Layer 3 of a small transformer language model trained on English Wikipedia (15 layers, counted from 0, width 64).
A neuron's activation on a vector x is SiLU(gate . x) times (in . x), where the dot is the dot product.
The model reads these tokens: "1" "3" " |" " " "6" " |" " " "1" "1" " |" " " "4" "3" " |" " " "4" "1" " |" " +" "2" " |" " " "4" "5" " |" "\n" "|" " " "8" " |" " G"

The vector x that enters this layer's MLP at each token. A number n stands for (n - 500) times 0.0037.
0 "1": 637 415 346 446 504 917 592 688 293 389 276 927 590 407 531 450 676 581 448 515 358 400 508 451 537 392 464 551 523 468 372 669 462 440 343 222 740 557 396 440 504 369 183 134 750 814 433 633 484 460 576 680 486 550 688 824 571 544 452 755 383 534 728 521
1 "3": 316 497 482 420 436 757 424 703 395 372 420 557 592 469 430 541 719 283 323 482 359 552 626 603 631 513 684 544 746 597 512 661 644 474 698 204 415 728 300 456 461 438 287 351 551 527 428 502 600 758 464 713 366 720 589 704 410 838 771 435 224 544 783 389
2 " |": 453 511 577 535 470 551 473 598 390 534 491 597 524 288 240 519 707 396 482 463 402 461 437 630 772 504 629 376 602 622 584 650 603 387 575 273 602 561 439 599 481 525 435 473 652 567 393 496 674 648 241 722 423 661 594 738 481 601 549 760 387 590 976 324
3 " ": 475 553 469 451 330 609 523 683 322 595 559 336 574 342 375 483 691 435 606 490 289 517 497 619 688 571 499 432 492 441 603 660 609 498 688 209 819 703 617 596 398 457 308 317 600 478 441 561 560 707 285 849 295 659 555 742 577 787 700 533 468 450 727 237
4 "6": 303 712 430 489 574 691 420 751 354 329 473 376 505 430 274 506 725 208 349 514 371 536 509 712 635 564 672 467 753 553 534 749 593 475 637 236 548 529 499 540 616 398 295 377 658 568 458 513 618 627 432 707 375 756 507 710 514 850 759 287 272 530 706 294
5 " |": 431 520 589 560 525 523 411 576 411 505 464 556 509 288 230 517 669 394 482 440 383 430 400 644 743 530 600 382 595 607 594 663 625 424 588 253 617 515 423 669 513 514 433 489 701 570 380 487 654 653 248 736 446 723 643 730 475 616 494 751 399 586 942 293
6 " ": 463 533 476 463 345 590 486 657 314 565 561 313 569 353 366 478 670 420 600 480 287 538 479 646 691 584 474 449 484 449 596 649 640 539 657 206 829 684 624 604 419 487 324 335 581 478 442 559 569 691 280 864 289 684 564 749 565 824 683 512 458 430 713 237
7 "1": 366 417 503 544 455 655 315 683 437 341 547 360 683 477 376 562 773 189 395 507 319 557 589 585 599 578 447 578 764 617 395 699 546 474 480 140 479 525 566 579 569 485 339 400 632 390 342 556 567 590 435 862 339 618 632 757 399 851 689 390 317 512 696 237
8 "1": 333 436 544 476 377 644 373 568 569 369 487 473 688 529 403 615 781 312 477 414 356 494 586 600 615 655 512 514 709 713 351 520 631 421 428 149 447 611 408 474 533 405 288 400 581 422 290 459 599 652 387 852 345 671 715 720 391 806 601 450 262 461 776 342
9 " |": 416 473 589 558 511 489 388 519 423 503 482 560 503 322 211 531 658 385 487 430 429 448 449 671 760 554 614 376 604 656 582 575 662 435 523 267 601 478 415 637 521 530 440 536 664 575 373 444 664 651 232 752 434 736 639 749 455 611 475 750 363 542 951 324
10 " ": 465 521 491 463 348 597 478 665 315 556 550 301 573 367 355 482 675 429 623 467 294 548 497 634 688 601 489 434 488 444 606 640 638 533 651 196 820 681 618 601 421 494 326 333 561 487 418 551 584 692 288 858 279 687 558 744 560 835 685 514 466 434 714 238
11 "4": 349 506 409 456 591 609 358 688 432 255 506 293 484 448 343 480 728 208 370 530 426 579 610 640 631 557 611 562 766 533 574 701 619 512 635 201 532 515 471 613 582 433 288 336 692 459 423 487 670 718 457 768 478 723 568 693 443 864 724 319 244 554 738 316
12 "3": 290 482 504 415 445 689 382 635 534 319 456 496 534 490 409 539 663 313 434 407 389 487 516 581 599 581 698 509 665 602 511 629 718 482 663 203 442 652 165 534 541 381 314 411 557 565 333 439 600 779 433 742 432 783 716 675 494 858 676 397 226 538 780 368
13 " |": 400 473 601 559 515 481 382 537 435 477 482 546 487 312 229 523 661 406 483 429 398 449 365 640 742 550 603 386 567 639 569 611 652 444 549 261 609 506 376 681 536 525 457 521 654 591 374 459 677 664 236 757 435 758 640 714 457 624 473 730 383 560 943 308
14 " ": 456 525 496 466 360 606 483 675 315 553 563 261 566 363 348 487 664 450 623 467 290 564 508 627 672 607 506 430 492 440 613 652 628 527 641 190 807 686 622 615 431 491 316 330 545 476 420 550 589 701 283 849 273 687 544 750 558 830 664 517 470 448 715 241
15 "4": 340 513 424 460 596 615 362 695 434 258 504 278 495 444 332 500 725 237 368 526 428 580 626 631 620 565 620 563 781 531 571 702 614 503 633 194 527 532 472 614 582 424 283 330 687 444 428 487 674 729 438 762 469 722 554 690 446 859 711 331 246 561 737 322
16 "1": 314 444 580 458 376 666 379 608 610 350 502 427 686 497 395 633 742 366 491 406 325 502 520 543 588 678 525 496 680 662 356 581 621 397 502 145 453 659 330 528 550 369 279 356 556 433 275 482 607 676 394 837 357 661 695 658 423 830 609 444 305 530 783 321
17 " |": 394 484 593 565 529 475 382 522 430 496 490 536 503 326 202 541 635 408 498 432 412 458 440 678 736 580 616 375 601 662 580 588 650 444 521 260 597 496 385 661 528 525 439 529 646 564 370 453 664 661 229 757 434 740 616 734 453 618 457 746 371 558 950 316
18 " +": 477 370 541 496 490 636 431 726 407 341 620 307 467 308 359 478 580 370 705 480 383 368 553 785 445 402 614 466 625 392 681 773 764 462 558 340 714 583 376 814 516 514 418 513 569 354 445 482 750 729 566 706 490 662 507 895 361 750 614 506 542 442 820 337
19 "2": 325 369 445 423 537 634 461 771 453 257 711 383 513 433 415 578 684 449 342 489 250 686 542 638 395 555 615 488 712 606 420 726 668 473 383 194 489 502 450 564 611 386 450 523 545 481 287 433 522 700 481 750 354 799 544 693 375 908 768 353 414 550 710 303
20 " |": 396 411 606 541 574 480 385 575 411 472 530 512 475 307 229 529 619 477 512 400 347 493 425 629 632 590 655 322 552 620 582 611 640 450 483 257 623 459 388 698 594 492 462 510 674 535 370 439 613 659 277 759 436 772 558 659 438 676 487 743 423 554 964 300
21 " ": 457 481 480 467 404 607 485 681 316 548 581 246 552 353 389 472 626 464 620 450 232 556 514 632 583 628 535 398 474 479 609 634 619 550 587 201 840 661 613 617 485 448 381 334 578 422 425 508 537 685 306 839 286 735 511 705 544 887 645 524 479 448 748 253
22 "4": 342 462 411 439 623 600 377 706 432 241 521 231 483 426 373 447 674 307 401 488 361 617 650 621 493 585 651 505 728 576 560 686 608 498 540 215 574 495 459 632 647 379 356 340 746 352 401 438 599 705 486 743 455 801 477 619 461 890 676 360 292 554 792 327
23 "5": 273 489 465 370 530 622 434 668 541 228 469 397 514 454 396 469 647 345 485 411 323 591 469 601 608 675 678 399 631 698 448 545 640 473 517 253 590 598 278 600 674 349 339 342 686 391 439 377 600 716 445 708 434 867 506 534 518 860 635 398 272 466 823 380
24 " |": 397 440 610 558 569 470 378 560 430 468 481 495 496 313 223 511 636 457 478 431 349 473 374 603 671 591 619 364 560 640 578 606 645 463 514 266 637 479 368 708 579 516 461 504 660 563 364 442 627 655 274 754 427 772 578 662 453 671 458 737 386 568 961 299
25 "\n": 614 539 186 543 639 634 386 628 413 608 477 601 543 431 242 690 658 266 667 573 321 395 312 600 699 648 615 509 553 536 635 707 731 583 453 279 800 373 457 488 576 603 310 395 647 470 407 461 669 670 496 746 473 502 688 768 536 605 681 561 384 423 843 276
26 "|": 489 428 429 555 419 622 581 696 380 443 430 508 455 182 446 550 569 317 529 655 478 491 378 682 681 563 573 389 748 439 522 740 446 433 577 282 631 759 582 427 649 537 457 485 694 440 374 389 714 578 287 803 470 619 824 844 472 464 502 628 428 439 805 264
27 " ": 444 538 372 448 326 653 577 680 370 658 652 353 582 309 396 511 673 436 631 625 347 614 496 626 644 537 499 444 614 447 555 638 591 512 675 226 818 664 623 566 418 448 344 306 648 403 479 527 553 766 243 843 304 605 588 882 648 672 701 473 445 400 691 259
28 "8": 280 601 364 382 549 707 418 773 413 426 558 368 605 426 359 447 787 179 477 564 472 543 484 765 650 542 565 522 824 531 398 694 467 481 607 248 557 491 559 590 617 375 320 317 784 321 528 528 660 637 368 689 397 572 585 788 489 641 732 302 203 453 763 323
29 " |": 411 458 529 533 462 579 468 583 427 543 466 592 538 231 248 510 693 422 495 507 453 399 389 621 716 536 603 441 646 631 532 674 594 435 623 282 612 485 440 636 544 522 499 545 750 497 408 485 684 684 192 708 420 706 646 757 548 556 506 700 382 530 945 312
30 " G": 599 525 441 518 417 907 494 579 530 337 530 309 672 421 431 504 545 399 626 527 199 622 533 637 660 454 440 487 491 547 535 708 433 540 600 291 727 582 477 548 626 583 410 595 619 471 613 609 406 746 511 777 484 620 583 773 474 620 680 345 521 309 941 292

Each question shows the input weights of one neuron of the MLP. A number n stands for (n - 500) times 0.0021.

n56 gate: 359 317 564 388 526 279 575 543 481 484 594 253 326 625 484 525 663 364 617 544 448 546 423 668 638 468 425 342 428 465 476 583 282 405 556 779 671 548 714 541 455 556 549 679 512 559 669 582 543 283 586 638 507 557 477 481 667 660 679 563 668 627 349 598
n56 in: 478 463 624 477 484 489 534 446 381 535 391 344 534 680 529 438 590 365 540 505 453 517 606 534 616 491 516 368 435 688 471 597 418 426 284 800 563 476 682 525 497 447 454 487 600 386 482 713 689 284 558 542 438 583 496 635 740 532 537 647 603 579 450 596
On which token does it fire most, and how strongly? 12 "3", at about 0.33

n143 gate: 449 509 342 579 529 456 484 615 557 537 492 483 473 517 476 609 220 613 489 522 514 452 479 561 282 653 636 375 515 387 403 499 493 558 512 576 318 375 265 536 524 296 331 319 330 348 463 826 385 374 670 575 712 758 423 496 424 273 696 354 572 511 512 576
n143 in: 294 451 717 481 582 623 585 155 486 363 601 430 551 728 544 592 613 494 403 492 503 623 480 323 403 353 607 562 541 572 583 554 515 416 527 638 759 604 567 269 441 383 449 641 386 502 607 534 605 541 626 465 256 452 361 588 439 392 680 570 523 604 591 652
Which token does this neuron like most? 26 "|"

n50 gate: 181 441 593 481 623 471 115 546 425 471 344 420 276 610 579 568 575 567 523 510 395 356 486 292 423 419 510 639 440 293 396 530 527 622 725 396 498 685 473 362 491 636 750 554 441 339 478 663 519 482 441 442 690 496 567 418 530 502 669 651 653 532 556 486
n50 in: 571 593 304 501 542 654 720 339 398 601 445 457 493 346 372 292 616 407 413 544 423 469 443 581 603 531 517 621 606 530 474 413 663 500 418 565 537 352 671 672 426 568 656 544 567 648 544 422 272 456 635 348 359 428 580 481 463 564 401 515 426 498 396 467
Which token does this neuron like most? 8 "1"

n101 gate: 579 366 628 559 343 482 346 529 331 380 663 638 534 566 586 556 527 573 472 527 363 562 645 394 433 788 317 678 357 340 676 636 434 613 356 303 516 557 628 592 514 534 518 499 791 552 534 649 675 590 425 375 747 362 488 562 213 587 587 325 488 545 342 604
n101 in: 597 329 597 461 481 527 673 721 501 513 615 519 601 292 429 490 374 345 462 692 439 428 536 222 473 342 430 407 446 564 611 419 493 498 561 505 561 398 415 511 503 280 415 594 496 324 415 391 421 471 665 561 539 743 496 359 548 700 429 452 681 575 450 498
Its three highest activations, in order, are on tokens 19 "2", 18 " +", 22 "4"

n75 gate: 426 366 594 366 794 622 301 463 721 393 513 516 220 292 536 292 514 343 630 529 741 471 676 366 498 364 289 591 394 406 341 617 338 343 460 412 495 224 267 309 349 650 573 330 656 500 313 615 544 502 490 650 563 440 553 406 564 462 441 450 726 355 492 417
n75 in: 533 389 520 714 660 657 436 590 186 342 413 319 471 586 209 352 470 426 452 408 525 578 508 615 545 474 683 445 684 495 485 581 404 484 346 501 599 461 688 541 695 690 524 522 349 488 460 537 838 328 648 528 378 268 409 583 407 729 248 495 463 749 377 530
Which token does this neuron like most? 0 "1"

n144 gate: 390 452 499 147 437 402 361 468 422 300 620 614 274 456 425 625 325 561 675 325 436 592 389 426 553 510 345 221 626 542 410 513 304 411 765 759 541 354 256 359 548 599 504 231 474 601 291 503 565 482 319 423 705 369 445 235 176 482 633 465 513 476 543 278
n144 in: 531 679 519 555 676 497 566 503 527 612 557 261 504 426 467 445 525 422 423 281 551 460 453 673 616 474 612 478 650 615 600 567 482 451 450 466 514 404 728 428 425 563 639 501 549 630 523 439 622 527 619 243 406 485 408 693 599 583 337 466 274 539 575 671
On which two tokens does it fire most, strongest first? 0 "1", 20 " |"

n77 gate: 640 680 497 346 349 396 462 531 595 417 470 671 510 637 431 391 556 470 481 542 416 601 472 465 543 399 485 425 734 746 633 674 465 459 755 639 547 440 404 460 512 554 501 433 456 368 509 363 617 513 521 451 382 423 605 537 235 231 551 430 455 747 502 820
n77 in: 398 382 520 365 665 594 329 353 466 244 409 497 577 403 575 549 500 720 406 431 451 539 484 575 526 532 591 510 496 361 598 376 513 532 339 393 513 345 438 474 360 643 499 642 661 511 420 505 589 585 492 621 686 412 403 297 725 499 572 680 488 308 583 401
Which token does this neuron like most? 27 " "

n14 gate: 670 499 535 531 500 439 564 412 495 406 458 542 584 442 498 622 548 414 518 785 581 460 270 245 410 452 339 594 586 416 499 343 809 652 402 582 463 651 587 436 391 572 548 622 479 547 499 434 566 275 504 593 630 515 395 337 511 627 457 386 292 506 702 465
n14 in: 593 485 655 496 451 550 680 470 580 548 461 497 503 298 531 610 538 507 432 373 332 703 330 318 469 481 532 400 598 525 340 512 470 737 428 310 584 439 583 530 495 661 570 716 635 299 570 509 526 495 377 430 661 246 620 664 507 432 601 470 499 565 422 696
On which token does it fire most, and how strongly? 4 "6", at about 0.28

n191 gate: 497 541 571 357 383 527 378 605 484 403 757 591 606 624 491 666 510 475 513 533 588 529 493 587 498 482 449 284 339 437 589 417 486 515 544 542 702 732 661 487 445 159 532 563 536 486 335 461 368 402 361 307 491 354 514 664 382 313 319 279 804 619 349 274
n191 in: 423 413 546 677 592 415 586 524 767 586 554 624 610 490 450 511 563 494 356 485 460 808 682 518 425 525 646 303 455 606 481 517 340 582 283 473 557 492 466 518 503 619 622 402 596 529 582 370 537 445 479 553 682 419 463 505 502 778 696 464 532 388 433 670
Which token does this neuron like most? 29 " |"

n57 gate: 465 607 544 396 536 271 445 380 530 575 696 485 500 860 527 591 400 583 670 683 610 439 865 630 649 337 472 584 444 508 417 505 348 495 665 682 490 568 385 99 208 642 263 441 521 477 645 352 580 829 395 589 575 659 446 411 447 469 573 485 515 355 732 467
n57 in: 570 558 368 688 232 748 537 732 423 330 451 469 376 457 568 747 620 416 621 254 631 466 443 535 480 418 405 577 527 105 528 458 461 463 624 563 427 383 620 668 484 252 506 528 235 482 452 464 498 392 452 483 527 442 408 537 520 605 446 509 523 577 532 555
Which token does this neuron like most? 24 " |"

n163 gate: 466 780 458 527 386 394 458 211 591 570 393 520 543 417 471 555 475 562 444 511 482 399 498 442 485 717 576 363 420 665 617 570 535 477 383 458 532 519 227 524 474 493 318 607 521 314 519 256 383 392 443 603 445 599 479 467 499 543 520 463 444 657 378 675
n163 in: 549 632 579 452 654 565 585 547 332 420 518 534 461 682 536 546 454 536 732 510 484 481 600 432 627 262 487 517 744 607 366 378 494 532 468 455 374 336 564 507 565 540 554 449 399 738 501 580 519 632 518 394 569 497 639 406 411 392 526 435 632 523 746 355
On which token does it fire most, and how strongly? 27 " ", at about 0.21

n116 gate: 640 283 414 420 442 394 732 534 698 590 715 709 367 605 343 451 588 618 494 358 441 307 572 417 360 400 474 316 395 640 179 350 725 501 451 663 730 317 551 645 547 619 235 551 325 526 449 412 505 491 564 661 633 598 525 322 549 665 461 603 356 330 544 544
n116 in: 373 494 421 272 411 571 338 345 543 605 463 416 398 187 285 752 315 592 468 356 376 383 582 600 691 416 487 380 662 345 451 601 549 624 567 480 478 634 405 339 518 463 461 402 395 288 408 560 445 384 484 567 494 589 505 482 431 236 511 530 359 553 396 654
Which token does this neuron like most? 20 " |"

n96 gate: 473 400 628 389 470 414 472 757 542 621 446 584 312 222 489 463 313 565 359 509 531 467 613 402 469 585 440 245 279 409 504 245 496 667 292 627 118 392 588 377 594 312 512 480 446 515 510 420 441 526 578 411 547 740 488 572 396 425 470 506 329 327 536 522
n96 in: 655 596 225 578 504 565 470 296 427 421 435 442 600 510 537 635 443 607 585 581 496 477 506 810 547 601 482 453 588 554 512 537 456 458 714 313 523 565 289 534 633 585 398 400 565 366 408 453 530 330 500 545 494 578 449 616 623 373 505 571 432 520 265 525
Which token does this neuron like most? 19 "2"

n100 gate: 425 137 531 499 527 651 688 379 376 569 825 687 439 348 617 446 506 565 389 508 505 555 502 451 420 459 519 526 574 569 526 480 530 536 433 437 595 468 665 701 622 566 592 548 479 477 582 414 459 630 553 330 532 441 682 354 503 475 507 525 522 492 547 648
n100 in: 591 388 510 537 461 746 603 503 490 498 607 501 298 653 512 403 609 572 346 585 575 531 471 508 512 520 603 557 537 567 396 417 577 358 535 753 560 649 490 395 600 388 651 454 479 576 547 425 435 318 433 628 470 533 428 458 429 504 358 530 522 750 754 626
Which token does this neuron like most? 25 "\n"

n121 gate: 581 390 617 566 420 602 517 504 581 596 495 752 696 554 575 427 473 586 389 270 596 298 468 445 440 717 498 498 340 362 387 421 544 266 570 470 377 602 374 617 445 347 399 526 494 436 552 585 687 709 294 583 419 519 796 367 678 304 681 494 701 706 462 542
n121 in: 415 421 514 367 632 453 424 429 540 491 460 702 682 395 609 539 446 524 621 513 441 471 593 664 183 633 452 387 625 584 515 616 278 485 509 289 331 523 605 280 481 539 550 360 395 438 533 592 570 696 657 388 461 598 387 390 706 632 697 448 476 692 390 375
On which two tokens does it fire most, strongest first? 16 "1", 12 "3"

n89 gate: 591 450 552 559 344 493 718 443 614 478 514 321 598 519 447 518 261 600 544 606 402 486 306 356 571 454 560 496 459 625 506 540 695 397 548 484 809 546 486 605 378 509 482 577 682 767 560 422 495 648 452 482 579 499 706 295 386 346 500 758 506 353 264 366
n89 in: 567 541 469 469 598 592 469 653 391 601 402 504 534 671 297 375 500 291 454 666 607 337 602 676 363 591 638 447 629 463 594 709 336 615 533 584 461 448 508 504 529 688 308 649 455 378 543 524 470 266 606 555 449 582 435 630 366 469 443 381 554 558 331 576
Which token does this neuron like most? 16 "1"

n190 gate: 490 380 411 478 666 516 655 646 485 388 410 510 357 690 487 482 540 476 612 244 358 684 613 685 603 588 625 609 658 438 550 604 368 673 386 699 513 470 491 261 556 504 407 548 626 680 524 542 473 663 397 571 455 553 349 259 535 531 269 505 370 640 418 599
n190 in: 395 514 463 509 525 373 464 448 588 541 521 459 514 546 354 454 369 723 567 581 347 612 718 686 633 522 702 429 463 447 426 491 602 699 429 505 620 436 448 448 596 526 311 547 455 659 452 584 521 542 457 574 273 599 556 553 648 574 511 593 431 499 322 706
On which token does it fire most, and how strongly? 23 "5", at about 0.67

n156 gate: 693 345 407 563 661 407 469 710 577 431 558 441 538 268 475 516 555 544 485 454 587 528 518 629 553 331 509 438 608 236 450 537 584 583 405 524 390 469 671 632 411 428 515 414 372 470 550 731 332 464 479 233 616 493 432 443 575 457 536 443 461 649 511 485
n156 in: 498 521 654 385 608 357 406 685 514 376 526 422 536 529 417 655 488 381 572 362 658 588 576 668 590 431 493 397 477 354 493 572 621 529 453 423 360 441 586 587 366 582 367 385 368 626 501 664 327 624 494 367 662 336 452 578 533 465 594 448 656 607 502 410
Which token does this neuron like most? 26 "|"

n1 gate: 532 539 366 717 583 355 215 495 498 420 551 447 685 552 305 339 354 660 639 478 475 573 508 642 482 280 416 570 550 414 209 507 495 735 192 219 502 376 438 510 336 631 557 273 471 588 348 568 532 551 561 468 417 396 510 591 367 430 462 438 516 568 360 443
n1 in: 581 429 508 716 367 462 614 512 392 443 538 517 435 516 510 629 380 446 459 649 218 509 590 449 499 308 597 486 421 620 408 549 437 663 427 401 333 644 468 516 272 372 633 613 716 330 428 605 592 434 411 465 434 446 429 304 406 637 663 479 672 566 510 300
Which token does this neuron like most? 7 "1"

n151 gate: 542 557 473 388 570 663 589 509 672 399 574 374 462 401 525 365 437 406 402 579 561 736 600 471 476 545 422 468 360 576 593 793 430 334 316 638 479 453 437 549 420 438 366 511 591 460 508 579 368 459 429 585 614 599 464 264 657 663 255 421 485 603 343 439
n151 in: 449 440 448 447 515 716 443 334 851 534 383 509 365 459 498 432 407 477 513 556 527 566 537 511 551 337 348 604 514 495 372 546 641 575 363 531 412 689 609 523 524 477 590 527 615 370 414 547 398 506 431 378 299 574 475 776 476 476 341 464 554 516 547 564
Which token does this neuron like most? 25 "\n"

n52 gate: 599 388 382 578 465 522 590 632 469 701 628 639 350 497 666 404 656 561 499 467 497 435 410 329 466 434 271 691 649 639 532 519 723 460 597 295 378 403 454 625 588 459 718 391 384 530 325 420 254 496 457 607 296 416 667 390 439 465 483 371 573 580 407 473
n52 in: 654 319 662 324 442 589 450 493 485 540 417 595 387 647 521 514 506 704 528 331 445 583 697 381 437 529 577 289 321 521 636 453 488 564 307 353 516 446 433 464 752 490 459 553 660 548 288 510 520 478 349 695 573 480 516 413 634 534 621 532 412 537 597 520
On which two tokens does it fire most, strongest first? 19 "2", 0 "1"

n185 gate: 574 464 457 559 470 473 334 559 653 549 436 429 547 426 478 654 478 329 298 344 467 757 447 529 386 259 445 677 415 437 425 568 617 281 481 857 374 213 506 446 525 524 442 464 764 406 392 451 492 495 497 459 215 639 686 421 556 656 351 672 561 498 501 571
n185 in: 443 386 572 408 577 526 496 666 407 665 516 415 568 427 551 417 389 424 236 500 735 616 245 603 481 451 241 516 559 470 536 249 546 498 431 646 606 509 568 469 502 534 651 550 666 527 656 444 454 379 493 482 320 427 605 705 601 679 572 465 497 395 441 426
Which token does this neuron like most? 7 "1"

n51 gate: 518 558 514 409 354 569 414 248 476 538 383 386 496 522 432 392 413 411 504 496 433 594 596 552 530 552 637 556 676 365 536 706 456 505 582 353 600 582 336 475 633 556 554 608 484 563 712 595 571 301 606 419 573 433 538 684 565 437 436 493 437 498 306 419
n51 in: 671 545 742 505 527 497 602 673 521 647 586 545 431 483 672 597 637 537 444 521 377 447 353 527 563 521 540 513 407 560 438 487 574 640 314 646 642 601 637 476 502 429 468 479 744 516 509 388 399 543 366 467 448 518 553 383 467 453 504 470 465 605 494 493
Which token does this neuron like most? 26 "|"

n123 gate: 736 686 520 747 475 646 626 406 489 371 431 473 618 529 572 486 600 538 502 193 625 522 356 416 443 478 513 529 517 633 679 644 737 604 616 481 512 477 568 508 495 328 454 732 652 394 237 763 630 533 509 492 616 408 550 565 496 454 382 640 436 493 200 681
n123 in: 605 655 493 611 444 675 411 403 409 396 432 511 592 266 437 712 469 727 554 504 530 753 573 524 427 356 383 686 490 635 548 638 462 543 497 585 457 594 539 541 629 566 564 674 632 538 470 481 674 693 474 438 437 433 468 489 396 451 582 594 445 533 355 603
On which token does it fire most, and how strongly? 23 "5", at about 0.27

n129 gate: 461 321 555 479 517 619 422 521 572 606 160 315 612 489 250 592 381 413 461 470 562 444 438 397 590 366 477 378 708 680 729 472 427 526 404 160 404 490 317 346 458 644 512 753 381 380 658 415 702 393 486 492 560 395 365 486 503 327 480 472 511 552 319 475
n129 in: 466 758 645 436 323 623 435 501 360 517 330 649 633 355 478 457 604 538 562 527 410 554 481 515 337 371 351 482 518 317 566 502 663 469 494 405 420 523 585 410 532 615 476 455 485 430 626 530 443 408 620 216 328 525 501 628 308 478 871 551 867 532 303 450
Which token does this neuron like most? 23 "5"

n78 gate: 575 559 431 418 541 357 433 364 338 565 359 404 447 509 486 321 683 421 618 561 499 342 709 415 482 465 384 204 412 542 490 477 392 498 509 670 354 448 246 428 499 466 525 479 507 460 269 565 384 348 696 542 504 637 725 582 642 236 659 376 445 191 383 359
n78 in: 718 626 409 411 718 416 345 460 557 476 271 470 529 417 425 430 567 536 362 599 316 672 710 426 424 546 389 367 661 592 379 462 408 754 344 212 579 510 364 396 463 516 533 633 431 391 586 646 446 525 550 313 376 391 523 674 613 367 310 660 297 723 359 409
On which token does it fire most, and how strongly? 18 " +", at about 0.44

n7 gate: 356 424 601 571 657 397 379 659 546 775 357 498 651 574 552 449 396 714 530 481 458 515 761 480 500 643 452 467 379 363 319 503 329 603 473 444 702 668 610 314 606 474 440 664 737 548 452 643 423 522 430 548 497 585 356 302 452 594 516 529 477 485 562 556
n7 in: 528 520 537 392 595 674 482 567 510 521 593 764 413 799 658 631 470 632 503 509 597 369 441 499 545 323 472 512 481 604 631 517 493 380 659 635 617 653 543 647 468 545 657 321 413 499 602 525 546 585 511 465 544 644 351 562 179 635 715 381 569 361 502 514
On which token does it fire most, and how strongly? 26 "|", at about 0.21

n170 gate: 665 406 317 438 330 363 519 451 685 628 506 507 343 557 559 729 698 590 488 407 322 517 783 423 539 342 378 292 704 314 627 561 549 264 532 642 475 446 476 304 490 547 610 410 531 452 509 409 439 607 562 280 469 475 706 502 570 643 597 539 401 714 686 348
n170 in: 338 205 617 526 477 468 316 365 648 652 429 495 445 608 516 344 422 371 421 501 483 375 709 453 551 541 523 557 466 577 641 402 510 553 312 340 660 549 504 343 551 322 441 567 591 591 425 650 474 636 325 501 723 412 456 554 452 626 490 367 770 521 579 541
Which token does this neuron like most? 8 "1"

n49 gate: 523 577 632 562 704 427 554 408 450 613 389 439 609 456 449 558 609 574 553 637 483 353 609 341 509 597 474 463 448 440 576 538 546 475 677 510 538 616 578 610 429 671 662 630 784 374 638 432 396 322 539 573 111 617 563 263 509 628 592 376 458 548 368 500
n49 in: 402 646 365 350 587 519 725 235 346 612 589 503 484 504 509 461 588 423 658 495 459 436 331 587 490 515 436 707 674 563 523 566 394 558 427 359 617 388 529 586 409 625 524 664 363 483 433 656 520 664 561 562 618 595 414 504 295 433 423 484 547 577 342 587
Which token does this neuron like most? 12 "3"

n61 gate: 600 451 482 493 545 498 508 516 602 489 674 638 489 474 472 497 514 519 507 654 648 700 606 661 427 449 445 620 745 614 405 433 508 623 492 543 391 596 629 267 430 467 489 433 596 315 480 402 408 530 508 292 455 482 536 847 660 364 537 366 497 414 492 687
n61 in: 517 405 291 431 523 458 338 533 624 462 673 607 185 542 671 416 382 398 533 348 612 538 583 693 564 437 464 374 569 580 442 408 456 448 541 558 373 693 528 316 631 486 383 380 761 436 524 478 360 349 368 455 437 555 468 681 478 390 714 374 400 381 341 569
On which token does it fire most, and how strongly? 28 "8", at about 1.5

n33 gate: 474 322 367 451 602 435 406 511 529 633 492 389 397 372 755 613 657 465 586 517 741 513 389 631 583 423 412 388 538 609 393 369 503 765 618 684 547 555 445 453 496 625 288 497 653 542 556 408 549 256 550 571 545 405 453 592 353 526 624 366 621 707 471 565
n33 in: 614 528 631 358 402 643 551 506 420 432 342 611 564 671 445 689 747 606 542 490 587 440 532 598 424 613 473 487 460 523 751 514 394 607 583 584 503 609 447 421 616 595 345 502 465 433 589 474 758 387 553 514 388 536 281 457 420 540 524 531 428 516 524 589
On which token does it fire most, and how strongly? 19 "2", at about 0.13

n149 gate: 508 557 629 475 571 330 568 661 490 467 397 690 325 681 496 630 505 573 583 388 760 617 694 669 835 370 450 545 580 421 352 586 408 740 370 395 318 445 366 411 395 492 462 543 660 590 428 549 417 525 332 850 547 361 420 365 449 465 522 502 571 400 590 558
n149 in: 388 458 417 556 391 581 419 319 401 520 679 478 607 491 607 355 528 480 464 501 494 582 332 467 299 621 489 532 389 602 477 518 709 612 520 548 400 440 673 440 386 339 430 380 463 507 741 451 332 536 406 429 542 334 640 717 534 518 463 493 512 316 348 561
Which token does this neuron like most? 18 " +"

n53 gate: 370 647 404 772 281 410 356 443 465 600 327 530 566 179 505 443 491 492 492 531 468 607 556 247 477 411 222 685 565 555 434 488 617 489 522 506 440 555 477 500 470 410 345 525 406 397 306 561 534 347 465 362 431 606 549 485 602 447 605 451 483 494 447 529
n53 in: 577 435 677 484 613 689 538 597 499 429 558 612 410 604 433 474 809 549 596 541 455 364 463 421 524 489 549 205 494 414 515 325 496 529 659 641 622 554 334 622 520 481 378 557 535 401 392 409 611 291 648 488 594 503 582 504 554 556 574 450 543 542 542 433
On which two tokens does it fire most, strongest first? 16 "1", 8 "1"

n79 gate: 552 751 480 418 437 597 639 518 429 620 451 445 544 420 233 404 487 549 616 360 415 399 562 455 473 454 332 415 483 484 619 522 515 468 685 614 364 598 364 748 465 454 400 540 170 356 584 640 580 537 467 386 291 437 602 459 560 312 491 496 528 502 411 478
n79 in: 472 614 717 311 386 351 531 591 372 593 445 511 678 421 463 517 496 318 728 496 511 534 538 581 295 422 426 367 600 460 532 531 404 660 508 700 463 559 331 514 724 374 392 511 395 536 504 393 441 505 501 620 343 335 563 560 339 326 670 375 496 501 430 453
Which token does this neuron like most? 0 "1"

n142 gate: 323 479 769 342 572 533 400 540 695 703 440 626 510 344 478 519 303 513 811 578 663 306 342 667 613 356 206 601 584 494 764 539 518 407 432 503 577 353 424 588 450 520 494 575 713 528 644 484 588 590 234 533 386 547 413 496 392 567 455 458 551 666 285 345
n142 in: 726 599 773 475 711 438 593 585 421 315 657 455 273 587 434 394 577 554 595 669 441 348 385 292 487 459 353 496 254 546 509 697 422 568 406 601 644 715 540 585 661 483 488 354 484 600 736 454 344 517 630 546 490 609 582 468 379 429 246 585 550 241 486 516
Which token does this neuron like most? 1 "3"

n155 gate: 484 329 628 599 406 328 511 333 367 409 614 405 619 402 520 459 390 423 334 640 574 551 550 622 384 619 359 419 447 497 563 551 560 464 459 544 519 524 463 465 651 361 266 298 356 327 500 588 495 427 601 497 454 488 159 427 269 381 399 514 531 501 410 309
n155 in: 598 604 582 566 449 514 455 512 713 356 494 528 483 541 613 539 792 516 422 405 329 438 523 395 622 516 622 542 563 470 522 432 418 509 561 483 567 584 454 521 574 525 515 672 541 470 400 405 552 303 458 606 330 464 612 276 387 417 353 444 412 539 523 572
Which token does this neuron like most? 27 " "